Layer 6 of a small transformer language model trained on English Wikipedia (13 layers, counted from 0, width 64).
A neuron's activation on a vector x is GELU(weights . x + bias), where the dot is the dot product.

Input weights of the MLP neurons that the questions are about. A number n stands for n times 0.0038.
n4 (bias -0.026): -39 -27 7 5 7 4 -15 15 -43 -13 9 -20 2 -21 -4 -11 -36 8 -20 0 7 12 5 16 -6 -9 1 10 -18 12 1 3 21 -20 2 -23 26 21 94 -10 -30 18 3 4 -14 2 -25 -11 -25 21 -53 -49 3 -6 3 -34 12 -12 -9 -7 -15 -12 -8 9
n16 (bias -0.025): 1 -11 9 5 -21 1 -11 -1 29 21 3 -20 4 -27 -2 -12 -15 -14 4 -54 1 2 6 21 4 -3 -14 25 -17 27 6 9 -18 14 -4 -17 32 3 -6 -28 -33 1 -2 -29 -6 23 6 -11 -22 -38 3 13 29 0 -15 11 12 8 -7 -17 7 -13 2 39
n25 (bias 0.004): 9 -13 -5 -5 2 4 0 24 -14 29 7 28 -26 -39 -25 16 -11 19 -16 -13 -15 1 12 41 12 27 -10 3 9 -10 -9 -22 -14 -41 4 -17 43 4 5 -33 -16 33 -10 1 5 9 12 -18 -38 8 -10 -20 27 15 -10 -5 -7 -19 -8 -26 -6 43 7 12
n26 (bias -0.033): -20 -12 0 51 -8 23 -11 1 13 -2 -32 19 -4 -19 11 22 6 -14 23 6 3 -40 15 -29 -26 -8 -21 -11 24 43 28 -16 5 11 -14 18 12 9 9 -27 -15 11 20 18 18 10 22 -8 10 -33 -14 -11 33 -39 19 -10 2 3 -7 -8 17 -17 -7 15
n35 (bias -0.017): 16 19 -9 44 15 15 16 -25 27 -1 -19 -1 14 -16 -13 25 -35 19 -27 16 -36 -26 -49 -35 13 7 1 6 9 -11 -35 -11 25 19 20 -30 -11 -25 13 -4 17 6 13 18 22 -8 14 3 18 -31 13 1 10 -5 -33 33 -8 -2 -14 6 -6 0 -30 0
n43 (bias -0.031): -11 -12 23 11 -2 -2 11 -13 2 -42 -28 12 14 20 7 17 -52 13 12 35 1 21 23 11 -3 -31 -27 -10 8 -14 5 11 7 7 -20 20 26 -7 -39 12 12 -13 8 8 -7 -39 11 33 -11 -8 -12 -13 -20 29 41 -33 -17 11 -40 26 5 -10 6 3
n47 (bias -0.030): 12 38 11 -8 24 24 -8 0 7 -17 -12 -14 -35 -29 8 -15 -7 8 33 11 -8 -24 -16 -27 -30 14 -11 2 8 18 18 30 -35 13 8 -8 31 -39 20 -19 8 10 7 -13 4 -5 32 -1 25 -11 14 20 -11 3 -8 -16 0 16 5 -12 23 0 10 -4
n50 (bias -0.031): -5 20 4 40 18 0 0 -10 37 -1 -12 -8 -13 -11 -20 -15 6 4 13 -21 20 2 19 6 -9 -18 16 24 17 -16 -11 11 7 23 3 -15 11 1 35 31 -12 4 -25 30 -49 -16 -35 -18 -16 -24 39 0 5 40 -12 -21 -29 -27 33 -6 -29 26 -9 10
n55 (bias -0.027): 1 -10 -17 -33 -8 -8 -9 -34 18 -27 14 15 7 -24 -8 22 -3 24 -24 -11 -42 0 16 36 0 11 14 40 27 21 23 20 25 -15 -56 2 -28 7 34 19 -25 2 16 -27 -3 -19 -16 -33 5 -3 -58 -37 18 45 -24 11 -3 19 25 9 -15 -39 -13 -5
n58 (bias 0.001): -19 1 6 -10 -4 11 4 6 30 7 -3 4 7 -15 11 -32 11 14 25 2 4 -9 13 -16 25 -33 -19 5 -7 18 -4 18 -11 14 3 15 -24 -18 -9 -1 4 -38 -30 5 4 -32 -6 17 35 16 7 -9 17 11 31 -19 2 -48 -22 -28 -31 22 9 -1
n61 (bias -0.023): 15 27 -20 -18 24 2 -36 2 13 -16 0 -12 6 0 -18 -24 11 -1 18 -19 -27 44 -8 6 15 -42 19 -33 -21 6 51 -62 48 -16 7 1 -13 26 11 35 -12 7 -17 34 -4 -18 -42 17 -9 -9 -19 -10 3 29 -2 21 1 -25 -39 24 0 -15 4 -28
n67 (bias -0.032): -16 3 -8 -17 -6 -18 -18 -13 5 0 -1 24 -17 13 10 6 -27 -13 6 12 -12 -16 -35 2 0 30 1 -4 -5 3 12 6 -10 11 26 27 -26 -33 38 18 -2 -2 -22 21 -18 3 -23 5 4 -18 10 -14 16 18 -36 4 23 9 -3 -16 -13 -12 7 -32
n69 (bias -0.031): -35 -8 -7 30 -1 -30 -30 9 -24 7 -33 -32 21 8 -7 9 -42 11 -12 -19 4 -19 -18 54 -1 17 26 -10 8 7 -3 -12 -1 35 10 -26 -22 -3 12 -2 7 1 9 25 8 2 9 -19 -16 -37 -3 -7 -56 -2 -7 9 -26 -28 11 13 -12 41 3 28
n115 (bias -0.013): -13 -2 24 1 24 10 -47 24 5 -27 25 32 -23 -47 -38 -10 1 28 -2 35 22 13 -7 25 4 29 17 4 37 -37 -11 -16 -7 9 8 5 0 4 -10 -24 10 -8 -14 -6 19 19 33 -24 -22 9 32 29 29 -15 -23 4 36 -28 -5 -34 -49 1 -7 17
n120 (bias -0.026): 17 -7 11 -20 -14 -11 -15 30 10 -4 3 17 2 4 6 -25 33 9 -31 21 1 -8 23 -16 -8 30 14 -23 5 -39 4 -28 -18 9 -40 38 -15 -10 64 28 3 -22 -23 -9 17 10 3 29 8 13 11 -9 40 -9 -26 -34 14 23 -22 0 -2 -12 -27 0
n135 (bias -0.020): 14 4 -42 -21 10 9 -22 7 17 9 12 -29 16 -25 12 49 -8 43 1 20 -17 -13 -25 -25 35 1 -21 -6 17 1 -30 -12 -19 -11 -1 1 -34 -6 -5 25 -2 -31 -13 6 -16 -6 38 -11 25 -10 -8 35 -9 -7 24 1 21 -19 -6 -15 -34 3 -2 2
n148 (bias -0.011): 10 38 -13 20 2 13 -15 14 -22 -17 -23 15 11 -11 -24 24 -22 7 -40 15 25 15 -14 -27 48 10 22 5 13 -10 17 19 17 -3 2 1 14 -17 -1 6 24 11 6 9 15 0 -13 -21 15 7 -25 -22 12 -6 -32 -2 6 5 -17 -6 14 -15 0 2
n173 (bias -0.024): -12 3 -18 27 8 -17 -17 2 11 53 7 -9 21 -38 -25 -4 -17 6 -2 21 -18 -25 4 -36 16 -14 28 9 16 4 -14 -11 -4 4 13 -17 10 30 -1 -1 -9 -15 12 48 -21 -34 23 16 5 30 -2 -2 10 -11 -34 -23 -18 -16 -28 -43 -39 6 2 -11
n176 (bias -0.037): 16 19 -11 5 -10 -24 -16 -45 16 -26 -3 -54 49 28 44 6 -10 -5 -4 16 -8 -4 -31 -20 1 18 -15 -18 6 21 13 -8 19 -1 -18 24 6 11 24 13 -2 -51 10 39 2 -42 -6 3 43 17 24 23 -6 8 19 -41 -11 18 -10 10 -6 -9 -6 -29
n185 (bias -0.010): -37 35 13 24 23 9 32 -18 14 22 1 -34 -6 -16 -18 26 -13 9 19 17 20 34 -1 8 12 -40 -14 -14 31 -38 -23 -34 -7 -37 11 22 48 -6 -7 9 5 -71 43 3 6 -22 15 8 -33 14 2 -9 6 15 15 -21 -2 19 10 -21 25 11 -16 -1
n187 (bias -0.007): 25 -15 60 -22 -13 11 17 5 0 -6 9 6 -41 2 -12 -56 1 15 -42 53 -22 -1 -2 -37 20 -8 2 -24 -2 -11 -29 -12 22 21 32 -6 -9 -13 39 -5 -15 2 -10 3 -16 -16 8 13 -18 33 50 -7 -9 29 5 12 -1 17 -17 21 -17 5 -15 -16
n191 (bias 0.004): 16 39 54 -20 20 14 14 21 -1 1 22 -20 -38 25 8 -31 -23 26 10 44 24 39 24 9 4 -29 -13 24 -12 -7 -15 -9 -27 -22 -12 -37 15 -6 22 -8 -35 -2 9 18 3 6 2 -28 20 49 3 -13 18 24 24 -13 12 -12 -8 -28 -12 30 -28 5
n193 (bias -0.009): -10 -17 30 38 -12 -4 10 -14 20 7 12 2 11 12 -26 -24 -7 2 36 41 -17 -36 -11 4 10 -10 24 2 20 13 -2 5 -18 -12 -13 -7 -4 9 4 14 9 7 8 8 3 -44 -29 -7 7 14 20 33 14 -36 35 -17 11 15 -19 6 -24 32 5 -5
n195 (bias -0.020): 0 -55 5 5 -5 -23 -5 14 12 -23 -8 14 33 -21 23 -27 1 -9 -23 -19 -2 25 -17 -5 12 0 2 -41 -3 40 -21 7 7 11 9 52 -26 -9 10 -5 5 10 -14 43 -7 24 -15 19 -20 -36 -19 14 19 -6 35 -22 -19 -8 -10 62 16 -45 6 -25
n196 (bias -0.025): 24 -5 20 -27 3 43 9 -10 10 -1 -8 6 10 -1 -14 -21 -39 -18 -8 -19 -24 9 -32 -10 8 -8 -4 3 0 5 -9 5 22 -6 -23 18 18 -32 -8 16 0 9 -46 -29 -22 1 33 -11 -12 -3 -13 -30 -9 20 -6 8 -55 19 -22 16 0 -2 31 7
n210 (bias -0.012): -2 -31 27 -8 -15 -32 -29 -3 0 -21 20 33 12 26 -12 28 2 -7 21 18 -29 6 -9 -13 4 -8 13 18 28 47 20 26 -8 -5 -28 19 -20 4 49 -30 -27 -27 -22 -15 -4 19 -2 -8 3 -4 -26 17 -13 -8 11 -27 -8 10 -4 3 35 -10 11 12
n215 (bias -0.034): -14 16 -16 -26 -22 8 1 43 -19 -4 -17 -8 -1 -42 2 23 -26 -29 2 -25 9 14 14 16 2 -16 -6 -15 17 1 -21 30 9 -2 -32 -9 -17 -23 14 7 5 13 26 -13 -3 24 22 6 31 -3 7 32 -1 -20 11 13 -3 -4 1 4 -10 22 -12 24
n224 (bias -0.027): 31 -4 14 22 -16 -6 -13 16 3 -7 3 49 17 1 -12 4 5 17 -7 8 -30 -5 -26 7 -36 17 34 -23 26 21 6 35 -17 -3 18 1 -5 -22 -5 5 41 54 -72 -12 -43 16 41 -13 -43 17 6 -73 23 11 20 14 -48 30 -20 -11 -14 4 -14 2
n227 (bias -0.013): -17 9 2 -26 -12 -5 13 -43 11 -4 24 28 16 -44 22 -3 -25 -6 -31 38 -11 -17 1 5 18 55 5 14 -19 -28 -15 -17 19 9 21 6 -18 -19 -13 -3 11 20 35 -2 -27 13 -25 -15 6 -6 -1 9 26 -39 20 -4 -7 8 8 7 18 8 -33 8
n228 (bias -0.043): 5 13 -13 4 9 7 22 -9 1 13 -13 -24 10 4 6 5 -54 9 -10 52 -11 49 33 3 -3 -27 14 -5 -24 -28 47 -37 11 33 17 25 1 -9 40 -13 3 12 -11 -5 6 11 8 -15 -33 3 8 -9 -23 -14 4 -8 -35 24 22 11 34 -7 1 31
n233 (bias -0.041): -34 11 -33 19 -17 -19 29 16 -20 4 -36 -17 1 54 -18 -41 -8 34 10 9 -61 36 37 11 0 12 41 32 53 31 -25 -14 3 14 -11 -27 -17 -2 7 -12 -7 -9 2 0 7 -9 3 -32 -38 1 -13 6 1 -15 -3 -23 -20 -14 -24 -16 -14 -24 -3 10
n249 (bias -0.018): 6 30 29 -22 -3 -7 -20 6 -6 -26 -8 16 1 -8 3 -19 24 11 -3 3 -23 9 -5 18 -37 15 15 17 -24 6 -6 1 -4 20 21 -2 0 -7 -8 -2 37 48 -13 16 -18 -28 -29 14 -22 -8 -7 7 4 40 9 -28 -10 -3 14 -29 10 21 -3 8

Each question shows a token from some text and the vector x that enters the MLP there. A number n stands for n times 0.041.

",": 8 -35 10 26 -15 -2 62 18 -44 8 -4 39 -18 22 21 -5 6 -7 33 12 -5 -7 25 12 19 -27 23 20 -15 -8 -17 37 37 26 27 -39 -10 -1 -30 -33 1 -38 1 -17 36 4 20 24 -9 -19 -1 10 -16 -13 2 -39 -27 31 -2 -31 -46 15 17 -64
The neuron with the highest activation: n233

"ent": -2 -42 -26 3 -17 1 34 7 -8 22 15 24 -21 13 14 9 -37 -9 -11 -27 25 9 -39 -7 26 -10 29 -7 -50 -1 -44 33 2 30 16 19 -9 -2 -38 -7 22 -7 -8 -5 14 23 -28 4 69 -20 6 21 52 7 5 -42 35 -1 -41 -8 2 -3 35 -53
Which neuron fires most, and how strongly? n195, at about 1.3

" the": -3 12 1 -1 7 -18 28 -22 -45 -18 -5 37 -25 1 3 -18 20 -13 37 -1 16 -18 -20 18 2 -5 36 18 -72 -17 16 41 26 44 13 -35 -3 -21 -33 -39 -5 -45 16 -14 42 -4 16 -11 4 -26 -43 -16 26 9 9 -9 3 32 2 -18 -7 17 64 12
The neuron with the highest activation: n47

" ": 5 -2 -32 8 35 -10 24 1 -39 6 33 23 -13 8 35 7 43 -46 15 -38 16 2 -10 -29 -6 -39 52 -6 -50 -35 -14 -12 11 11 42 -24 13 1 -25 -5 8 -11 -6 7 15 31 28 -15 12 -8 13 -9 7 17 17 -57 -11 50 14 -22 -35 -29 38 -8
The three highest activations, in order: n173, n185, n224

" were": -15 -48 -5 7 -16 26 -9 -9 -15 -8 19 65 2 39 0 -8 0 -38 2 -49 14 -5 -33 -16 26 -28 48 16 7 14 4 36 12 22 25 -42 -20 6 -39 19 1 -47 20 -35 46 0 13 -25 22 -20 -4 1 -5 -9 19 -10 19 39 2 -16 -12 -33 37 -14
Which neuron fires most, and how strongly? n210, at about 0.74

"ors": 17 -34 -30 -4 -17 14 11 23 -12 32 9 7 -47 -31 39 20 7 -17 -26 -26 26 -1 9 -16 -6 -52 4 -2 -23 -15 -37 42 17 19 -6 -24 -16 -26 -23 13 3 -32 -20 8 4 30 -15 -2 69 -8 22 14 28 4 10 -22 7 20 6 -4 23 30 64 -51
Which two neurons fire most, strongest first? n215, n58

" Register": 14 -22 -19 12 3 -10 -18 -3 -23 74 -12 -10 -39 26 21 33 14 -45 12 -5 32 -5 10 -31 18 -45 30 14 -58 -31 5 9 16 -8 11 3 5 7 -21 -16 10 -12 -30 8 11 -3 34 0 45 -20 -2 -2 36 47 -6 -21 -18 42 -28 -22 -37 8 35 -16
The neuron with the highest activation: n173

"2": 17 -32 -25 -17 7 9 -11 12 -24 21 47 65 -7 24 -24 8 19 -8 -18 -16 19 -23 32 34 6 -22 31 15 -43 -35 -6 -16 20 -3 25 -54 6 26 -23 -21 4 -15 17 -49 18 31 51 -16 21 -7 -39 6 22 -35 -27 -26 -11 17 -8 0 3 10 29 -14
Which neuron fires most, and how strongly? n25, at about 1.1

"0": 1 -30 -37 33 30 -6 -2 -2 -14 11 -8 22 -6 33 34 -16 -12 -23 0 30 8 -13 -19 -16 8 -6 55 3 -76 -27 28 -21 42 31 16 -34 -19 -39 -52 -52 14 2 33 -36 14 15 25 -10 20 4 -7 30 7 3 -3 -33 -3 23 -7 3 24 -6 24 11
The neuron with the highest activation: n228

" not": 28 -28 -45 -23 -17 -14 0 -13 -23 3 42 75 -14 21 -6 16 20 17 -10 -17 1 4 -28 8 -10 3 38 -15 -1 -4 -1 28 -25 -2 27 -31 -32 25 -8 25 -11 -67 11 -22 40 -25 7 -5 32 1 -59 -11 28 -1 -2 -9 0 3 11 0 7 2 56 -5
Which two neurons fire most, strongest first? n55, n210

" votes": 9 -47 -46 14 -34 18 -4 -22 -35 42 30 -23 -34 59 -3 -10 12 -33 -6 13 28 -3 -13 -22 6 14 37 7 -25 19 18 -4 21 9 -23 5 -18 -10 -10 6 23 -29 34 -52 10 14 -9 -19 67 -31 -11 14 -7 36 19 5 -4 34 -10 -28 -6 6 30 -23
Which two neurons fire most, strongest first? n176, n210

"5": 7 -11 -51 -17 28 11 -29 30 -25 21 29 44 7 40 35 -30 -15 -10 -22 10 21 -18 17 -7 5 -13 26 16 -33 -57 28 -16 50 4 0 -47 -1 -26 -52 -7 12 12 28 -27 -2 27 13 -35 31 -9 -23 28 -7 0 -12 -35 -7 31 -8 1 12 5 33 -7
The three highest activations, in order: n227, n148, n228

" of": -15 -44 32 -9 -6 -20 21 28 -46 -4 26 29 -34 64 26 -25 -9 -15 -13 10 -1 8 26 32 -16 -19 10 27 -23 -50 -15 29 -20 33 -14 -12 36 11 -18 -20 14 -41 12 1 35 15 22 32 22 -1 -20 -6 9 -12 -16 -50 -24 29 11 -3 -17 -3 32 -36
The three highest activations, in order: n43, n191, n120

" to": 11 -25 -28 -27 -27 -35 -26 26 -26 10 52 36 8 22 52 7 -11 8 -1 -28 -17 33 -20 -15 -15 7 -7 3 -36 -14 -25 36 17 20 31 -9 -24 -4 -57 26 -19 -49 5 -3 27 26 18 10 45 -27 -24 14 23 -13 -15 -28 1 21 9 11 14 7 38 -30
Which two neurons fire most, strongest first? n195, n135

" National": -30 -8 -6 1 22 -14 -8 -29 -19 15 -6 8 -36 10 25 -4 33 -39 -18 -18 18 13 5 6 8 -23 52 -7 -60 -50 3 22 11 13 30 -27 14 -20 -41 -26 11 -3 8 7 28 4 39 10 52 -9 -24 0 43 53 1 -11 -14 32 -11 -25 -47 19 25 -16
Which neuron fires most, and how strongly? n58, at about 0.36

"\n": -26 -26 -30 -6 3 -16 54 -9 -51 18 34 26 -25 21 6 -12 -6 -28 -6 -42 50 -10 14 24 63 -14 -8 -9 -32 4 27 25 17 23 30 -9 -21 -15 3 -27 3 -65 15 -8 19 7 32 22 -22 -34 22 21 -21 -7 -28 -5 16 33 13 -5 -10 -5 16 -13
Which neuron fires most, and how strongly? n16, at about 0.4

"8": -2 -8 -43 -13 18 -4 -7 23 -49 50 36 49 -5 15 16 -18 30 -25 -15 -22 2 -33 29 16 26 -4 13 38 -55 -49 -20 -4 53 -22 16 -34 15 -1 -43 -27 13 13 -13 -27 1 6 13 -8 6 -14 -27 1 34 4 0 -10 7 35 12 0 -38 18 11 22
The neuron with the highest activation: n25

"In": -16 -31 5 -25 -14 -6 44 -5 -17 5 13 39 8 35 8 -1 3 22 11 -45 50 -7 28 -12 -36 -45 0 12 -44 -49 17 21 -24 16 2 -6 1 0 -29 10 -6 -33 10 -1 52 17 -1 35 4 -1 -35 -14 2 -30 -15 -13 -48 22 26 4 -16 30 66 5
The neuron with the highest activation: n43

" was": 8 -33 -11 16 -11 24 8 1 -3 -13 13 39 -10 38 2 -21 22 -37 -4 -53 27 0 -14 -11 2 -44 45 32 -17 -3 9 26 14 30 19 -35 -14 4 -32 17 -4 -57 -23 -9 40 13 16 -24 16 -16 27 7 -11 4 22 -24 -9 48 -7 -3 -36 -44 58 -9
Which two neurons fire most, strongest first? n196, n58

" that": 35 -15 -25 7 -1 -8 37 -6 -33 -14 25 52 1 9 24 31 -9 1 37 -11 0 -8 -21 -17 -6 0 8 33 -39 -25 17 52 26 24 27 -24 -31 -11 1 -50 -28 -49 4 -36 21 0 15 43 11 -17 -42 -16 10 6 -20 -11 -2 12 -18 -36 -18 15 42 17
Which two neurons fire most, strongest first? n210, n58

"1": 10 -20 -40 -46 -4 -20 -6 17 -27 41 51 38 14 20 27 -3 15 3 -23 -11 21 -33 6 6 30 -9 37 27 -53 -37 -11 -18 29 -12 26 -51 16 10 -38 14 13 16 5 -47 0 28 32 -24 10 -34 -26 6 22 -23 0 -19 -7 23 -8 15 -24 2 34 7
Which two neurons fire most, strongest first? n227, n25

".": 16 -35 -15 10 2 -1 24 20 -13 46 11 19 -51 5 34 17 -25 -4 14 -17 18 -23 -28 -6 44 -43 18 28 -19 -15 19 37 37 38 48 -21 -10 -5 -14 -43 13 -57 13 -6 44 12 10 -1 10 -38 7 17 -40 -3 -12 -17 5 16 -2 -6 -17 -20 -12 -28
The neuron with the highest activation: n35

"dr": 29 -7 -37 -47 44 12 31 19 -37 32 -18 32 -8 3 7 -5 8 -33 -21 -33 -3 -65 6 13 11 -20 -6 37 -11 -53 30 15 16 -2 0 -42 5 4 -19 26 5 -26 -12 -29 17 29 -35 5 47 -12 -3 14 32 5 19 0 51 -6 -10 -14 -1 -16 26 12
The neuron with the highest activation: n215

" for": -16 -48 4 -13 -11 -47 -13 18 -12 2 40 30 -3 44 16 -2 -14 -23 -1 -19 31 0 -20 -25 11 -22 8 17 -62 -17 -11 11 31 24 37 -6 -23 11 -40 26 4 -70 -8 15 26 9 21 28 20 -13 -31 5 3 16 17 -24 -1 50 11 7 -13 -31 45 -5
The neuron with the highest activation: n195

" re": -25 3 -36 -48 -27 3 6 2 1 17 1 43 -19 35 39 -28 5 -20 13 -51 34 -21 -2 -5 -9 -27 41 20 -14 -50 7 -11 -17 -5 40 -11 25 9 -20 17 -4 -22 4 -40 37 19 8 -4 39 -3 1 9 43 18 20 -32 -6 51 -32 -6 -15 -22 38 -12
The neuron with the highest activation: n120

"cre": 1 -37 -14 -63 -16 18 22 22 -11 75 18 29 -4 34 -12 -3 3 -14 15 -35 57 -5 1 17 8 -38 16 -4 -32 -40 -16 -6 6 -18 8 -35 21 11 -4 25 11 0 19 -14 22 7 -25 -19 50 16 -24 4 43 1 14 -32 18 20 -40 -23 -18 -7 6 -26
Which neuron fires most, and how strongly? n191, at about 1

" and": 12 -29 -7 14 -2 -13 32 33 -44 -9 27 54 -16 -12 17 7 -10 -10 27 -32 27 -7 -9 -7 -22 1 13 17 -39 -3 -2 58 22 22 30 3 -20 -3 -70 -13 -17 -12 23 -9 28 18 30 -1 -2 3 -20 -28 20 8 9 -35 -13 46 -7 4 -65 -4 11 -36
The neuron with the highest activation: n224

" however": 16 -44 -48 21 -17 10 46 0 3 3 25 61 -21 36 6 12 -14 -1 38 -6 0 -4 -13 -11 12 -36 10 21 -38 2 11 38 4 27 9 -36 -16 3 18 -34 -24 -50 21 -32 40 -23 -8 26 23 -31 -48 5 15 1 -20 4 -14 9 -27 -17 -5 15 39 6
Which neuron fires most, and how strongly? n210, at about 1

"7": 45 -13 -46 -6 27 22 34 19 -48 12 21 12 -5 61 28 -13 -11 -30 -15 18 20 -14 58 20 3 -41 15 -5 -52 -25 23 -6 20 9 -25 -36 1 -28 -21 -32 0 -6 15 -21 14 34 8 10 19 0 -25 26 0 -17 -14 -57 -12 15 -10 17 -17 18 20 -4
The neuron with the highest activation: n228

" people": -15 -30 -45 47 -8 24 -5 2 -19 -9 -3 35 -5 29 36 -14 24 -34 -6 9 -8 12 -19 -40 -10 -12 36 9 -39 -27 35 7 46 22 14 -9 -25 -28 -17 -5 -13 -42 44 -47 4 23 11 -17 75 -16 5 13 -14 6 5 10 9 14 9 -27 -3 -6 33 -28
Which neuron fires most, and how strongly? n26, at about 0.29

" a": -17 0 -13 -5 -33 -42 -10 1 -8 -8 1 36 -6 33 29 19 33 -21 10 -30 19 -6 -19 33 -16 -10 39 -14 -64 -34 -21 25 37 27 27 -19 30 5 -26 0 -10 -27 4 -39 28 6 17 -22 27 -7 -18 -2 11 11 4 1 -6 40 -10 -63 6 -13 60 25
The neuron with the highest activation: n16

"s": 23 -36 -38 26 12 3 48 -25 -10 24 -2 10 -30 -18 45 -5 9 -47 -4 -24 49 -37 -16 -9 -15 -29 19 11 -7 -6 -21 32 13 28 -22 -22 20 -14 -22 12 12 -5 -20 15 5 27 9 -9 55 -25 42 23 -20 17 5 -54 14 -3 12 -41 -10 -5 51 -12
Which neuron fires most, and how strongly? n50, at about 0.76

"D": 2 -8 0 -20 18 -36 40 6 -50 21 3 27 -9 -17 14 20 -10 10 -31 -49 6 15 37 7 0 -36 1 -1 -67 -30 -8 23 21 -17 13 -31 -11 4 -39 -33 -1 -53 2 6 53 49 7 28 48 -6 0 3 20 16 -10 16 -9 -2 16 -18 -11 29 12 18
Which two neurons fire most, strongest first? n215, n25

"ing": -6 -49 -22 -24 -19 -19 16 46 -29 8 2 9 -17 32 31 0 -1 -21 -1 32 18 -31 -34 -28 48 -34 -10 -2 -33 -17 -24 48 -8 31 2 -18 -17 17 -25 11 29 -38 31 -5 -3 32 28 10 57 -2 -35 1 14 -24 12 -22 -2 -4 7 10 -14 -11 61 11
Which two neurons fire most, strongest first? n135, n58

"–": -29 -2 -15 18 -5 -31 14 5 -27 47 -10 2 -18 36 25 0 -2 -48 12 -18 23 -9 12 0 -13 -2 25 -9 -29 -4 18 -34 42 34 46 -24 33 -54 -8 -29 -13 -38 37 0 48 2 17 -5 20 -36 -11 -16 2 19 50 -16 -3 41 -4 -13 -1 -1 -3 -39
The neuron with the highest activation: n185

" at": -19 -20 11 -27 -2 -18 -8 20 -28 21 37 15 1 42 58 -26 -24 -18 -6 -23 16 12 -21 -38 -3 -1 1 5 -30 -30 29 10 39 38 4 -31 11 2 -43 15 14 -70 -21 -3 11 19 19 -5 37 -40 -1 20 10 16 -27 -36 4 40 15 -6 -18 2 38 10
The neuron with the highest activation: n176

"mel": 3 -42 -25 -35 13 9 43 45 -57 39 -9 21 20 -9 -3 11 7 -13 -30 -20 29 -22 -1 -11 9 -11 -4 13 -48 -19 2 15 24 9 11 -15 -2 -12 -40 41 16 3 -7 -17 16 4 -37 -20 72 -21 -2 14 26 11 -11 2 40 9 -25 -19 -26 -13 57 -8
The neuron with the highest activation: n148

" ritual": -16 -24 -4 28 -21 14 13 32 -22 10 -1 16 -29 38 11 -11 12 -31 28 3 18 22 -31 -19 20 -41 49 -9 -56 -7 -12 31 27 28 -4 2 -39 -30 -14 -1 8 -25 -4 -34 42 8 -3 -10 73 -17 -7 20 18 23 11 -16 8 13 -29 -27 -30 0 34 -34
Which neuron fires most, and how strongly? n58, at about 1.3

" in": -13 -43 12 -44 -4 -13 3 29 -4 -7 28 19 13 39 45 -31 -12 -26 -4 -11 28 8 -11 -26 -1 -35 5 42 -51 -68 -3 10 12 31 5 -16 2 10 -18 29 -5 -39 13 -10 24 19 30 -12 20 -38 7 9 24 -3 17 -39 -6 49 -3 -18 -10 -1 53 -12
Which neuron fires most, and how strongly? n120, at about 0.48

"op": 25 -18 -17 -54 7 -2 41 12 -29 11 -20 16 3 3 34 15 -52 -4 -7 -34 70 -18 -13 -23 -19 27 20 1 -35 -54 3 27 -17 6 9 -17 -11 -27 -41 18 13 -10 5 5 19 20 -26 -15 72 -3 5 25 15 14 6 -33 11 -14 -12 2 -8 17 37 19
Which neuron fires most, and how strongly? n215, at about 0.86